Layer 7 of a small transformer language model trained on English Wikipedia (11 layers, counted from 0, width 128). Numbers have three digits each and are written without spaces.
In attention head 1, each number of a token's query is one row of weights dot the token's vector x. The head spreads its attention over the tokens so far by the softmax of query dot key.

Query weights of the head. A number n stands for (n - 500) times 0.0026.
q0: 517488526554491531506532505467491500521447452505471497469516385526561560518520465479461505512484538497535471537562535479432464561501485477488561491515470493384466439484478468567488523499493504529403472525508565511568514573521559559489505478546478452549479569490523537471477621467438455499490479571487515509463512566507539474502462487477486447511451505559436503563452535470552521535449
q1: 486446430465503477493509486489527503515477446553466512488440518449440463501510440532526536521445517520504460497463531473485501511444521468508505407470520498487526548467505481496452554492476529499577470468498468493436494466547507518525559488537512506418466490516479537620514390535518480507417433504550503504531489509580412447457467485536447510459508558492487462475586469514509527495456
q2: 537479475529456510497450450477497527526447481480397509465461479405569523548583406434520436511497513543565418471596517489465499589535470513568537477413518528494434553501501513439529561480484454472417397537446551559565479579538550508554528493480586420457507568519467478506490458529465444521511472564530530497545455527487448414542420527481481492503559565472451485504515508483553475411463
q3: 488477538481520496482560482521481476481531510533542510527471485554460515468464433578484561502499528451491553462435489429556476530487464481530514529509433457474494457396499461525505479471520501476550452488506467472478521487538478585526475417490447474476533536476489530526562501421499456511469528531405499541458505562529531478521613527499422488461482566587500522546607527419483447557494
q4: 522466487526511521559538542497486469459528470437389599521481444452488569516451505486466516538472491519587536493478504503511537503566547458480525465543455458466532485538467467597505415589480494520496528409590487440503451450544515537522447459460462447497601531477482574662552482495527520496561409491522533517547426550611510456443461423504506457475464523515577524491600486449537538557527
q5: 475464464512541483464516626485521503521411477497580547559412414535510520512469508499469481473501507515552499469489470423500510481512491571573502555432536416589520464527404479573501460432506434512436480512491529421580524547478485421495359469533446431516533456479500460540500563520553536507476431485497489496399416458410425577427431526598625486427550433531546501543473480498465565592490
q6: 407478460426517538588501539531491430472466488497546509551543456488497351501507545513557548461482472470496489521440433513446491475495475389482445510503551497475540486531460475571493513424458522472564608448437466475407507496506512444563509535512512561511446496500517501547452516549526504541486521471522555532529580443532483590494513546506480586407487536431602478601609448630494598449515
q7: 547472485473522514580489476541616525527383495536490531467448395620517436474551488441476410514537579460544627484525406440472561576486531539472477442442516545385497471533436477573475508559398450590519485492514469458513577454524480543544466450426547453416463600442491568621401488516492460546522535470505473513521404497561428471550513542571502636449521476433564542539416473465486539563544
q8: 486462529465383555520433516561484444473524421457428574591493391597424390448539559486523415397498500481447457505496440594487495467502374430500368480459559564491596586560541513514469470521448575549495603461537522479530466503568520586479532528525548613522552427434468468576388518521513469558512471397582466500643596457478433631515453531582505532457482519348598644517500546552498550367529
q9: 429515483472444561566471608479541384516583468570530622644493465478456500496518554547517578440616547477550438487459525564502527411468413343451508556457514620504558616441504387431439525542456528468537496504404404543433464507417450486539589473484656636555396489513519463514432596557559498441461632616535445401650556535513523596430543589464374604519434436549525549457525512556509551530518
q10: 498490443489487470507492475483516642435565489550534585454519430428454532492460524470526454470446463561629562526451623460324436561495509523469500505481528476422481484399454449441513472588474410529495493542563476484513447486440389530585422474518343449489489574544435530498592531444437540478518458502437558494504504508388548383587493487390595465515444492456493542489446463460584412600458
q11: 477446489549539554663524602454599440360478437476461592523675433524457454498402450469412435481522461544496506538328492553567516534504433283498512537402484550454535442519385528609550424539383537598488618418474373422504496544475537542519574468416373565468490509444507523539531631564561517568502514488417560466509519590504392407430427554548448578551471462639577524536525538552557498365517
q12: 546497458531378410400544581453512465476465569516507591547623478569441529406582615490477490522521498497568441555436519488472487490570549371415516468463488498463561594443527422430568538578519454493447450606555504492547443400472515474646531488492528299587544525452562585453452548561505492488567520541438495462409568486547573441484534538445490555441462530484529551495447467572454500603575
q13: 536550493511333466555615428475543482477540576603538587551495509535592466546534509453456520517621448574626490353369443541482491580553535428421457496426569576444492489498394508515555539564460470433502420514471688538567518362473525469509532572485502757587589473477463437584432626535520528498562707531543530478464601403508468477414633521502492516450378529512476504529490561568492483485536
q14: 605468547521558488449457380367548623492483458565446612485541577549402555482497392493480537512525430589530527368397481451481415527558491364423556464548492455522479456525531589474536529583523516474474429543603489457546514495522557479484560508531418464482476548574442468476615596548495539441450431569362524495412388445418561388498538582452517503540517512441516480491493436437597522470500
q15: 532489462411527444588559440416597510393502548519540523552711605531508548547525410555480481519534444586585458440417560567454459438593485412494497478429511507476470574492497379518459494485446502449454489480410635561546525450466478570471448495565443602432428481552428520558460582503527557519521527540542450528565509535519420455524370568415462552444423544496493521446478593502484447448500
q16: 446460514475561500512464380517443558393559403518440516381486472599482507448450461559529481475416448434481504549605506484477498480384450675603498537517439455551448552447558475573557451500608494560513496557551481477507532625462543400480436525527398488439336540545458526494553435519400519566424442539418447588362361509375646516598490413466552337564493467476504520527517406456535480574442
q17: 527445514503531522608553494500517508489539558488459524443496368562516437474449469556545480540522533421589425468428428539494440554413594442527525459459495524499469569469434484514512482525520555530551491409536458503542467476557488561527452563500538541507505488537508607507471446516439484540506559513503527563570500527478533501526497489544443514487445534700478407521507440586527537540555
q18: 428476512548391547457504577492492578450509576564443528496531492512414586493375502455488494472511482552525438546543651528387480431572490566504416573576467468429556579388532506523614389557484633496496486625596519562448375477504441422538451583538549527478537418438484517448424347524487426506524439571522566440422666393512665492434480432578587468418466463368554502537525479478457464500547
q19: 468541441449550578426518508490340451435506543481400364452500484514621527483449508568505594567490615460567469432539510471541544488548541579529472497491525438496532504406518507498583429471502524583500509527444424419531463511534553576495544454460543468476407513502503492507512443488424414517421455569505486497331568505495509477469504453515613394553545470559362395490478395437453445486393
q20: 576526560458505530509421445409570537530571441483524490555440435461444493399595452455510474468439505431504528497569531421471544514432528693490496521580382405624521496611618541506562476458510523557495420415479594591523624537537418467493437430498676386469482611542487592483433514483451515438653480455507486587465536488540535440570464507559404590485439572477482467450529539517445436438481
q21: 477427470541448573462460520449507394507432563458496580552367496502405568426508602524511559483564524537443412514456493544607541476437495431471569563549490467586523573497467458439483482537497569658491511552467460441484422548555450318473602433617441553583605478541569447422489521497576552466577577480507493420566452550464511551403562493651500507560542502512493424453565505556516532413547
q22: 499451509529507475535576421545485552566411475518509441438467518405565503542534444382416534562449569503451470537531545474485508566460566634529524500419565531474390559444531430556443485551514553448480543512517500506407460536537447515503481440497491513487443548547481520435623468486435501400496488458448454467569477456439499488479469470484556532574571537561521468500428554398513483527458
q23: 491486505524477513489438545562540405460479465452424486462425544477466586435468559540552524520504486530511406415575432555526545415436474631523405551633500577441542611444485458478469514585464596459518448496523479530549463444530575409451564611418417408498512367580515491510563540488417498587516579610522495415656518484511502517466492614427568453550472450535463410473552287580382512486619
q24: 497465568482517526471528467421587481471585607483493561549414619409487545552462507434559532583574570444500527470518557449525479515531461503444487495624463524475607574560482556417411502555521530389497533699531397527589461572585512500483540431563569517515558675596568493535489407489454510437444503480573490550519542548479396582511574465462444464547456510527459478458507512381483520427493
q25: 487569436468430535644475572538492498493464344443447490473426565551419455483643431402461559636496464509523487457519420595576440538532450429489599487457498448486489468412498512476578497569534521464404514570558496484391483564516521567468595525472482681516379489569523423447525563576543399381558500524504429395507525457601557477437496556528386586457371529581453470459513592425417489434502
q26: 478441472493516573373537517447570486479429588518418594478466544454521509548456560465463517539484411475449548514579492491539498538350525662457546542401583539494465465560525510546556622411411594517441500307505494541458545483428470570542480498542385488539504461498452430562491649481619554491495577616460462480551508558618507500597333459517411400383489505561521504475483473508622466466407
q27: 615434487442593562525617339529456491493345465516569463603645579527546472526473484507534539505507546512526413441500453495500468540400494694570529533421502480587412512471427460420507543470398552459443496449447559541409616454536509460454598531563518461516496475563545476633545565457564614502529530490576397582383565504417523366500523430469494436444613473439440457608584542500522475530569
q28: 574425495611601534627493537522491564430437377601493350512648431406422606468486507525457495518469568524537505419396504512562462534498491536489545482388493493506451579587479532620479478566481458511482473557466500408504385466452557426548533467445590413484529521500606468550518618640544517527523417561411505523474476444555436523535551579471478486436522475436493427434487355487618528420474
q29: 489509543552542513417441521645471468529577431638465518474569552414469532598573491415526504567526529565492535594560504450514471476462670535391514489553613624518437461506552462508416603476446508467527472442420426590530508469530529357545498400547512455426587650487439506615550477438513409490414452538636576502592510513591418468539570513416458496473571517480514538516630592522536594597456
q30: 498468528474502475515589513515426584495503603457377414500346416361490559577473470467514505513524492491582498526472522466368592430601542405566622395568449462472418486523565481452552559529452464453387470586510498533432572491508530590517444445520552441508489446530498566517570408488540525508603498581471530502424431467520495443542424574551525531448541428539523484512505524510533468621487
q31: 379434457540487547448574532430437456561552587557474407536493348509551500458560497457548472495513394363536569429533536503464629486515479572500549463513494413493528537474405572496517521507503481495533585555433466530488477477423503416594610577525483461385403392525551452489443489489443530475459545586627528511604452425536512498442549605517477505564540432582479533455574635493512439395520
q32: 528510513429569486477532598437402541470523530548551513514495597551455560493444501507490504444534493489439578523428464470483538532507501515512504543548469451532503512435563441580471507488483449496546422454518489430561493466447548509510503481483420592568562499471503549460569524439480516475568518484366491471541495517524591450448499533489462452476558523503432558525545571374432419554451
q33: 448521530544469553569526471529635489527530518440429536506460443506523417476583522520543526537462549489514411512496499534562481468452455485499419566487449520500580509543447465465457410558527484529452507557481538511487494525548487549487570526550498505531429534484509514513420536607536588537497507467610525517394483459441435546452518400571450531506386500520547462497460472570464538439507
q34: 464472471538569442545498504453502535515536475536429527456463486450436608452471457462495522567466516498541506513501500434461493561533498469485547498491453455465549424529510424606458509531493465559479439455571504481547453475569501507522516470527442439538585502516500558525559413508520510492491473480456515474477440533539512399472468487512559505476489530465469479491475495484527540535481
q35: 445469492473499562547485510537448384504507509453487488514551428469477424549478474543541514431500468457568433490472412570516552412501467424565465480507516523523492613506483454482557458515467486484530532417467537547451495507497505587545478532515545464505463472474483470551482443519501536521486524559556542499546558478560497509511416500518420494446485498410595534521592464536475517478524
q36: 439489508507428570504536493520484499430462461529514564570555473514525462515491572514506504431523494464408497467467489595515488450472431504419413499520542518482497543565503493475531495511453548497479566499490436451477452448485520473511446504463483606494514447490511514562464526500533597570528584510565468500484633460519512586414507553484525486508512487500565560534495479616459523461498
q37: 642504496536550485471435515451465475462459426557548571513432514560477559503465518412396424457550403497505523467509553471486510533528547567490505482515546479508509646533503509585528547493476543500523460469581529484544485455405493432574414486441462475493425499586552520472536534526504556472578438568467446529441533493435571418462386566499528504464456496449476496489433574427465482470442
q38: 464462471401522530493477429540512489477516531481513486486470568520559426508522469535490547484528497497426416528549492579572486372454449581544428482401555474551556661556481538405442560475497561485486512583400561545468543512462514482453550531630519622498392414578542479404484512585456534531484545497532498557488470465366580600510465486563542522445502468445497497495378561577487559488472
q39: 486514519492447462598541407466460596467507461372431564483364502417468490451618528498486511500398524451398478457520482493511394638587509588480620390535418372509458390595443558508535535497548558491437385491469505502547477503596540603516530495472513576415578588514571535649566396508520492521569546511514512542494409535546493511446559543532447516514511569558429542546618491471535471481462
q40: 468497518464535513521433433462493474550468456462600496479308561477454498519497544493556512516487577491593410448637471471498563467340585525539524518531461522620446618480535467480524508478494438517505392508472498607431552583468462490462513445511588411574396532574506467440492406471510483450503563611528378506424549457402512549490420505563440475574533399578465475502448461495439524520443
q41: 434476481574494458529465541511585496562423537575470428493527430506609452459492549431450475503506479469399574540463452467494517491431545638416453477509528441594548476535557529463545534457476475493484466520484586508529521508497499538540472427473535523526612493486483501512454514503490426539520503392465472499432443443418490528500618474594451538530586504622509508387419508524410469464545
q42: 535488452555568426498522580451598493543529526432489470450460498576435532543510463442545509488493415551520541490515495476464537498509482521564655530579526429537583464533391403463444599551589434584576606475486460546565455441460552496558500491550487504481477490586538354487453515538468583425505514439446505477650290493496453563467480584477598538522528566333552505406584527568519483433633
q43: 489601450399480450531502529643561511503536480466550512458447510467548520426473590517465599408516525474475409457485453565602575455541405528594462520396532426577612628529367536478514517491521498472428519588457437438564517440431560510581474619600412393450462393430559545443448518486491474661531581477558531505426567551410528494473485520581532489595481422487539571523478529598357516460416
q44: 459508533512579443480556577512463414466514559585503476546431431515511495578542509500519510447525491397483476490406457532580497588550482626635346487500499552500599493545531507578609509421491536531466368497492529500524543546513579458525515467528540433519583538508558484493459516462464486530510505344521506382482547570576566495552447525516397400403418514621530502493502520449519588491492
q45: 437462485494495485449515390607574498545530581564583460490421556482559429514562524447450510427587548425481567485578563575488456490357402428472360524573483587480519593562479436481477570429492503510412532490557572533564531461470492482517599460464483608462457487510513550346588614473484511560523548493522518415560412471536503475514628429538507545507435432548399539447445458415409475460513
q46: 373523528410397539464504601544524401487481496451463440593606492520461440502560561508477549487414386461462560551445532525480386466578309438415476450480415531443527488378413518443541435496474465472423684519462484455454496507515498496541525451446454565585498451530482445471588447480624541492468500522496476444486526591628546583628561591492535592378418534424634483593621368528494545527629
q47: 487506597474449402527492460475515464453494632457479486540526507513509547527563472540479438587540514502558460586466493498561541543480436228563487571482493600387502481456480462362460503453498472559478527510459563481473565508631508439512503481549505593508612323467375475536507509525508518508415518453557508496569528500641477522502478527490421478500471511580439454483563542505481531484465
q48: 556516586483538511428426463503502565557506495527498446495533534524568580456522480521494530594410588505477549441481418508580477537521450374506520507461443439415484498473519517381502524494485525490458471513433440588521604495575502524408629506464482398511585361427436564502526463506483506429473557548481451562423570563556480538478555465459489389622534503444359475468497507486610445541424
q49: 487466488502564518456477512591545595559493521601478463478457432475511454426435458480602602477493511474438484484483445491319443496459466731396359480481473463563582649453563454470472497418429480584524456504469498581493524406554432477507509482503581510541540429438452484558463422414487526571457656330572472592435447378483455571540523439513533440563559525407595491580406483532487549557538
q50: 549481450530400440496570529506472422504483637376506371427558592490572525478502642494459460500623462418406423574623498521504469487461548610412500539524471569541566467519392620483569425511468518512512506514625522483657619446462506494423492542411422550521566375428482529444375528509478455548525504463502480389581401543468500443691555428555463502561431471588444539512553605472442579354548
q51: 483494454524450476553487565583505597470501574529477532554591457498557505524538510489511552598440472480486537562564547607517406448526558392424530445457460547503421492421487377424529494451519537444503401435521481529520392438484461539461445487507484522500487557473537521502508417580620451441518471506549503516557562517440480513472543547520564481535460567482554462500399509620578506557413
q52: 430428604504502473472470471546583553503564508515612541467607462455520516445492494468433445457468497526471583572460437528587544542560497286455617481493454441512513520594618498416446528623464543416475487614489415511486564492503526564448575515556493504580577459466516470559537438478530527522466591513530480419496444486479636508448483488451476547458572481567456529436481482554516514521492
q53: 583452640400494449466446650544464495520534533569428488464325415500548488449537522559521466607447511511405529473490570502441486407502554452563453512509491487464533574582529512484427432473542557404521568441516517568497522425461457497492580515555566591487460461471519500616609476491492530513500538620554555486490546544503552566497493556538618482537590485539392502522448543460487613561457
q54: 430535491479515395518460507525502411573496426498518521545572693614435478584477494526562544448519421659472347456377616605407523391489441029634494522599434540515498470459494521504589532527430466482547542461516580563529480445525491594518432568551491538452401523488493434570409628520542455486556546540480575561374489579530516481504415562462438500534532430472464435463530555440508496457551
q55: 650595541520571528473465427580645530506678374525524629604487524545416431393444409575486544413563540471445563452523538473590492400424334602414622541417440637573530417413575464491537534464545474564450573539388427523374500562549399478470535502574467454517570496601508432314463528476502539443460400511349498500434562485551509525527389454439587440511415398526544359421352554444513469645496
q56: 469482576472534509398602436545585487459548477481646506554609544404590526466519453495480496602555484491521461512479543479481429471492395358439450567420560493500588568491502521558411505555458533461336469457487523470466537490599483421416491461448324475647405507536339473484544456510502596396464441583484469427533621471507474404542448546445579484582493521409554430479415526519520579474483
q57: 533519486483611498486494487558312603463551477538512492523505485541555521540457496426441443420538509459480521413518466504561493538605538580466585614524598342469494469531445492506467558538518443567572449408523464536485510522366418406559435464493300513355494519487460561638393455577484526482452479514504485552481459612500621514540329439404586402397471527624557451612510528417645528517493
q58: 552507542557487474514502401452558537416538478455398569444515539552603459410400487515508512483525543425454528487495542647575520524614461617445527464559516555547476553532534436439575510530492514476439496622480498416459590435428518572534577461495456554500558542513461556496495633578517544450505490543485547492342602602535397439304493572455471498569452487500580551471436512472531482541436
q59: 486510537413406586420381398434471533492533438560425581634551514476479530439553584534466549471485534409482497478519469398538473530457502441433441474531528509507526519554517412550508625490468557399525373468530465587430468513531397498615546401519452524557433473460532552496496502525482524529545591623417396541541596403522531600487502400543405470469488519632608595522555469493468555521524
q60: 364570467481529502443490509384467541475589562526537555484333568461445488511532516507449532567573548482469542428388436475488517540489595462510402518495471508389522387421402460451460473529551414461472509543461538563505544430443513446535449474575410393524562464531442561488478621494458407510521639481544440525431374498466527595588570500493549498536458451520466457530519593535420521489577
q61: 549470517521502559560503366453558527575469590477445437438583431493597512502594481478506528566571464536394451457418456530458515433532509588414433517496570589463619600517608458533510519526513396560471520446505566564450483511448557616495437537544509477607465515573443388567426364500488471510547512557520469543607494453493419539526495551577466492422481410490509456558555596516591597509555
q62: 475578540515461457455513480412556538462554377487458511552517630570590584426582502519470523550512567562462525534518545507479399515602469455614613592347402563579481496500438603437396554493480556530557376493510549497471466492407507466566556498510509627517570434452516488543537452481450602489473611577579498547432458503416505483531511410456576529528488591444552534555463468435550465587573
q63: 538550481475500612417551438490516575561551443528473449534633508478406553546518582572528572543535581520484439537598484532413534524498447520333448593585587492354595455506397496519495491570587542440489390396409386487498421480493485445517559545627578579539574454589473554546498448532506460494439550544595381502465515544514599486341552531424502519612565535504539526411439620490487489582636

Each question shows a short text with each token's key, already scaled and adjusted for position as the last token sees it. A number n stands for (n - 500) times 0.0017.

Then comes the last token's vector x. A number n stands for (n - 500) times 0.0057.

0 "led": 500472507526501482496483484510505509481494528523481519496469516418247545639648143359509391681478486487512483498519475515480495494478490483511516523439424617583452684413550456373343397391573377
1 " people": 498489488534573433572500523604422523462578693599514493390445567542745425600416374444469513519467490444538459571526444528303402540455378367531662621423477647818440598612479499459517521483604440
2 " were": 535521462602553436559430550519441543470550689656471428417487562447627447589478420419451485576500499481565463547543431581342409570456412382591638608373405613736444630577539486531442464490537461
3 " res": 425657408491524400586504640537450527552562688726451524303652559452955608590510600587317517510531593529481630559480340591270358544448314257533562614381498673684428662701511477554518351422548410
4 "iding": 377673481536586346606457587654465547469507673666466394402459543482766488532476457463364586469482427564471621537429392572393345562393418444482529590455490654662434614675573455415554431517583562
5 " at": 491471417477467390642394569561481602533540709743376446471566582425753433669424469419425532532514486578473587560471459369361452471368375364558628644397522512733468677620557427516492515538486372
6 " the": 541438511442490450505438592564481603561558604636389406437531543467730510624444455545385513539490464523469539517396489459446494414395463463499550573385574528717432644603466418604443431509499459
x: 476428485397592493479419489484552469458441665533501543470624466583546405404466493465476545509469506521624446513528510454459618535588487076450584471412463375585649508505522540479476527575435473552536466528498453579564520441516501532502538479457438411595600424412513443555538534602628527578460517439528548465580541397475427564560452439550446416501374544436444544437419407546500480459523
Which token does the last token look at most? 5 " at"

0 "ix": 497478507519498486494487484506501490476491511508493538509467520421214547637657120348514382688483487485511483495517489514495510490493496501504512516446434617569454677392547458364341401385575374
1 " after": 548564477591535496612370494540494645490523666725406457411568494421790417611463481423429509559530516470585569605568406412443426570409389379543608608343475602780455629604573384453513402488482425
2 " its": 525527482596536354543468564539465700433558650678449392480544558468715495602399445497378469495548556446509533522549435499437478549408470397443519639303567569724439669544518403557490412448488508
3 " debut": 420582457456512432556467534545410512537513609601345397549562672539784543758319490431350549537342541520553608497469390467447509442317342346518595591459601578757438707561470419411448515523696532
4 " at": 489454417469494445649370540569535639546535684726351452502573627462773456724423490403464511582523461568526602557535432341386486438385434361471580665334578458762487696611511450441491593563473408
5 " the": 521457513446521472527446587549504573577550596616349436502501598503707494708453466495389490557498441521481549480460456416441530368387490459462545564384668478702408648624352435558445490506508421
6 " 2016": 499508495391540461542457464573541532619604527581316363686532627484662609621393420481491545511366423485440483535476495401526416466323544542460512577386618475605550590641515500476395464578610498
x: 484694477291513607718501568480452509475586655437499649409695569516456546554477688410577409555651550578599432495300442642457512622606600258484331496449478315541478401458513494472593442664474417443633558540484430535446448589357658666350447327487551427498530432594674359506401708604735369518442558385473623544605498494571493620652439528482205381406497384378412503607467445472591505449431
Which token does the last token look at most? 4 " at"

0 " Mount": 509477505523507471506489493525507500494509518536480513497487534408318534626629174390495407674487487480522491508520487512472494491482484486516519532446429639597456684433550448379343415402562376
1 " Lemmon": 560583479532461433517455580577509494518604497502573492386475599410607521503503447626512595614465585490466556499538564502382470459554474598420517557385524621636529649487552449418382518486457479
2 " Survey": 496553511526471388540545531610408494459594546599506571496533675452620456538372453510392454510485587422463466523471537517496529505470438507488519608479559738585446620500576373464482481485510488
3 " |": 470557517573502434485520499588464541506617448562458489523513605407630334588518481585395590508430519535479499511444531495461525415515365543614498572412439682591446683589562480614435454496444461
4 " ·": 460474502522527454523528576475494463470544566444528450471509607375551348544470492544359626567445455571519530502519519455468496460595303517590445520513420566625528731477515463570439540515438477
5 " |": 484468512556518405542571465675549556539706479527424450590511642413678345554511472609367578489474469563452526560467500563467473417481362558607445535476426652589448743651549442639495458550514437
6 " 7": 562403536516506468624592601583423498444518572496473418579579584439734397581378628576327617415513450488423524520548468467527440588476354465558409619516471618570518663582546450538534476595454578
x: 553760394508421538608459485523662496574338372450459652482843672468587620433513519598562485412386529514469535493442551553505517480465408341514353339544531538740535535478386559450535572651488496415541369654526705510663399458545377703557583563435474486505602486422577403754638541382475581510651397446553640703282646520389489615502547729372472535391383550495460545502567409556415360499491
Which token does the last token look at most? 5 " |"

0 " JPL": 513476502521503481507483492515517508482503529526483520500484527413297539629643161378502399687482486485517487507521483507476496499485487487511516532440426630595454681419552455368340410397571386
1 " |": 544543494556489474503474497564533556591587512547429459471566640371670343591561457602391592594457559445484461514481502465465504409510381462619489627377446679662441708555515416556498434431467481
2 "\n": 493513394483507493499511484624417480481606563453552358504561517370628422533359367557485532587440519502489480528524448525386377547465504276703396755480415675708524616688495493568415565493475532
3 "|": 482518521564511436555510550532521652516538555572425478467497534349562388670596414557434469590493506502509499522488445523384458467536401445607459570407405612647458723577529528534427453439522457
4 " 88": 542479490537506524582558590586431494498520545606486459499518415406725511549452452583389538537563496496543564578489444467454405585544388442496428604470334570603541677585533535459516496533435562
5 "90": 454531460545471437536556567619469537525559508594531523538505478402731572492497459540385536510534539517543531569485486503492405534467364415581554494425358586603528595661598518480568422541565496
6 "25": 508477499525446491531503617651464538514537499684520457495509537451742530484524477619412548452573512495546515546470516482452467529507429425574488505425381568643510583625520507477470443559525505
x: 463516395203548548496694566549506542393453558398464526626594524400287344562462487650458672498406384613573404522365536530383489530548420194750359413606452422569504647552487512549606446563336551449581492574477574370559475483486535566482521456664399438494586553510524508663457579546604466575609594527293566619327581485507578492531459520528494673541466465359589564573576472425487418567276
Which two tokens does the last token look at most, in order? 3 "|", 0 " JPL"

0 "uit": 505476505521502482502484486507508500476496523521489531496472522417254541637648144362509390685482487485516482503517489515487501499484489490510520520442432625582457677406547454372341405395575382
1 "able": 530487484527506473515479510529511534480519548548475517477503532416374530622608208393482419667476499463519494521524471508458462517481469453526520554435424639621460679442545454383358412412557400
2 " for": 516552476581496451553403557586471611495538618667400479379605589472708466627429425447419483572510525463546541543520398448382392542499393384536546611350487547730465705521590435465470464469408479
3 " cas": 395583496579461410556490466571463498523563568707415423380531579562747555572473391517440459433566533464500562583398464419425468531389407429519604525584574611632464613575555384406524446393567476
4 "in": 397559538559598412587426544674461580470584474599481488504574584525761458586512465460468560525533492556519623458449459539393392589397523346464469766377538727646402506621581482409537399638460539
5 "os": 510509500485477403633485611680458605505588687646483562385495674506813493586469510424481537512542433614491553547496553621444422523408380430511604621379596631669322580675504504378540466497588417
6 " in": 548402505431491457614429597590494608533512589709362450443588596433817396661456485414416511543499449541464563470435475365407455539495435360535553642361563571682469643574572420499533522513442469
x: 539527537528440409593481490567537444479522414507596627561661405518607568560456447476501465457563430486506477406471485417537484474543501074496494558545568587463504498560428482466453503499439434590549398616518444520496532439481634523417551517485429520572461526385515536618501447498470528431530430538501530430490363487499478613491480514557546492526331516460488568484516558510562414460453
Which token does the last token look at most? 2 " for"

0 " |": 499480507519500482498488477503511499490492518516482521508467516411228537638659136356515392687475491487513482497519483516491503486486492496514511516439421620579454686404545459380340403389576373
1 " 2011": 545506498617494449562477489530500524572606536505465397536525601443488568589454417445492544570389534490470471449556443454506423566442488481565483621435479592589541642581507402487500565572546454
2 " B": 453517472500570501517454495576397559511550637584418447492561669543713488620514462506434508526491523583478507540534479559518477582381503403523487650432521630626477620525445405466470495562545557
3 "Z": 447532508528510416473488679569445642525612616518471535343570719527668608608402441596419547491642512493458556597584478474379411511517540430525417549361587484726472600592436509352444505440452526
4 "_{": 478517519444482461590585636547402729532514551474396549403628668583670508558571503562477559534575490549467521578511521518448474511540546536566404618426505657713460541650424519351528384331380429
5 "60": 451514530526473518461650709581423415419567361505562534472535672455661513551424419527331608413590454557457548498421565381548591487673479584559465480491579642601543570621563424372509514426442537
6 "}": 539471505483480499471534576540387471467564515584547523474556721502703356546417447510364607560541502471531475512484515442518513418555462534511516583466547619701538680452440485471477508401459549
x: 519455437423515422368622484484480538448603467478545628587573645628359402504469471676326429483496433456509469495376528529466462505581496154531608492541417553472579475536423560462369563620395493446492517531508517496587354329440488517509492507457476518483580526442498377647569616373531488621674466528342545526319590505584515425440438524331458726481391470336445498517533317564567517571525
Which two tokens does the last token look at most, in order? 0 " |", 1 " 2011"

0 " debut": 504480507523495488492489489503507481482491516506485523520470526418221541640645125347512389692477490484511490491517484516497511489489492494515512513451430620575459685399546450362337405394578373
1 " at": 533559490585551470558385510555504583524536641664413462477564614389619430665505384441477505593501552465549533532562398441413475452439476409528562603394531514696469702568524444442465526503499407
2 " the": 470563469546516422505438548575472580568531582633436450449534582447622456654473388466434480567522541521488525513506465484419497417453498482496522554422615522710399650557421482540453460478518437
3 " 2016": 489494455471557438533438482558534488607613524583358398606531609421572591603427379478520511530378560508479587486531468469529403478353556502492504563414603509611509607610500497461400429561615484
4 " S": 494434515424523501507456583568398520548548575577469517436471647533738520666516446555463535511519471501490504531545426451405540450495410442489541624461587570662438575589381509441374448413497443
5 "X": 463525499490493404583490593597409609510546557546481596461576711482662561659462458553406462527604388555462581569516454395395446491464553555530455642474612593696475552603439496372453459418478593
6 "S": 550476565454463458544509626655368611533589587529477581406599739621802510694389505573382501480615475502517489514501506423431537462500545555455493652435648575720418589673407501409458434381446511
x: 453490548473600503585540620463432434382593575477396684574593499585551380549511514584542579436558477516480494518289606553423499351587618169552466298386543469536413506385446553516405549615474523484536594468520431472507437539468610428580557482519419486654582529381538197522573579475607472461614486538445485557281600432593430419490439455298435636514492411381281425468509362497517461469564
Which token does the last token look at most, and with what share of its attention? 1 " at", with about 60%

0 "anted": 500474508525505480499484486505507502485489527522483524501465511412238542639653137356510390684481487486514484502520482513485504495487494495513517516440425615583453680406551458370345403389570371
1 " w": 516562472590466441574485493542440511454508556480484449335584531521616436698530491588384513593496548463530547582482557376428467554487429346499583617495474606642537609590588401390447510482460483
2 "olf": 508510523560530431571520535560430604493499679519504499365510669452666473735443387494376520573521537409497458564561509500379457539466395423563595630465512620743446605496522468354454559496475463
3 "\",": 442519447555567480646421553496483615569593685632512453385478574362694425624499416418513654663457519542484599629524517503384503636421389387523575685417385601632480677553546554465413546469522461
4 " with": 482542460536548374684447533653495699646618768644416328514492593478779498653521460411467593528531460528454577630524376421336345540394375394606464704349281570725477684725616341604588514476384571
5 " the": 472497501542525384542443591548510698558562623653445407433528573451678498620526436474448546555455447554487590562407475536380485470414363372474492637355495558715425654573537455603542499499466554
6 " right": 524421563388488511603435527598386606484575570626481411290494461473681493615413531610473597501389431551447506558397537550450343555343403361593543591420471533713433593558576397390492477502574513
x: 359519365747372560550401453551586498514471612608554570512647596550581455430364451597462472435287394329496496508357455530601545572574397167429541484456477501501458446545515506423671480519454516462497531564582427748391467409483433568483489493439520614393457449565571497453432456636556396794490383470592648515568593493482471433597692524685330410507509351453395390510521451572443539452462
Which token does the last token look at most, and with what share of its attention? 4 " with", with about 40%

0 ".": 501475508521504481500477478511503501478491528519484524504472512415239545641656140356513390688481488488515482499515482513482502494480488492509521525439422615584456681410551454373334402393576373
1 " The": 541500499548576402566477554593469738550497687623421410384476617442732496660508445532473503548461506484523478521543475535333505524412348382435536676338446617712425656586536447561492501464493495
2 " film": 520505517537556330558434481600499711637519624689412391472549683521723410649354506505407523455372550452502459484419430452445413567364380425450562634469461610708439723549433364494517568369631590
3 " st": 465508485593531460589491584607429591522533668650452437420479630571776479654476444568516493447499530541520585589431528489330502540373356386485564615442418602742463542584567380512492420555504435
4 "ars": 497588484572545375651471644621465630658594756673464360448427603464858470677443437400479644553470513513517563637528376593322380537388317341624614675353380571830409617714545512594500528493486404
5 " Frank": 470550464499455380566419525598467615591451603530479513433496633440673484591572475455452478598524412595485617559419546542404490499414470484476601626448600547664328604619413468455523595476494464
6 "ie": 503471537516475416503408545573475523672518540570484495547502683416773446558571426369436553536458453577531509548379526575420527490431437470474612585451610604707352518613465509500546505525468540
x: 490615541529411515508455657611444498427358563584465384569432516537457375472473443495496423468576489533566385461262484530566367524552336182476573463487555453467482608463498530346613482512389357457625638586591478417470613396490635416555644414377478658360513324555390445702564658679515318519464417488452554474308537315571460732552440510319464510581377531397555522577477543492555499484506
Which two tokens does the last token look at most, in order? 4 "ars", 0 "."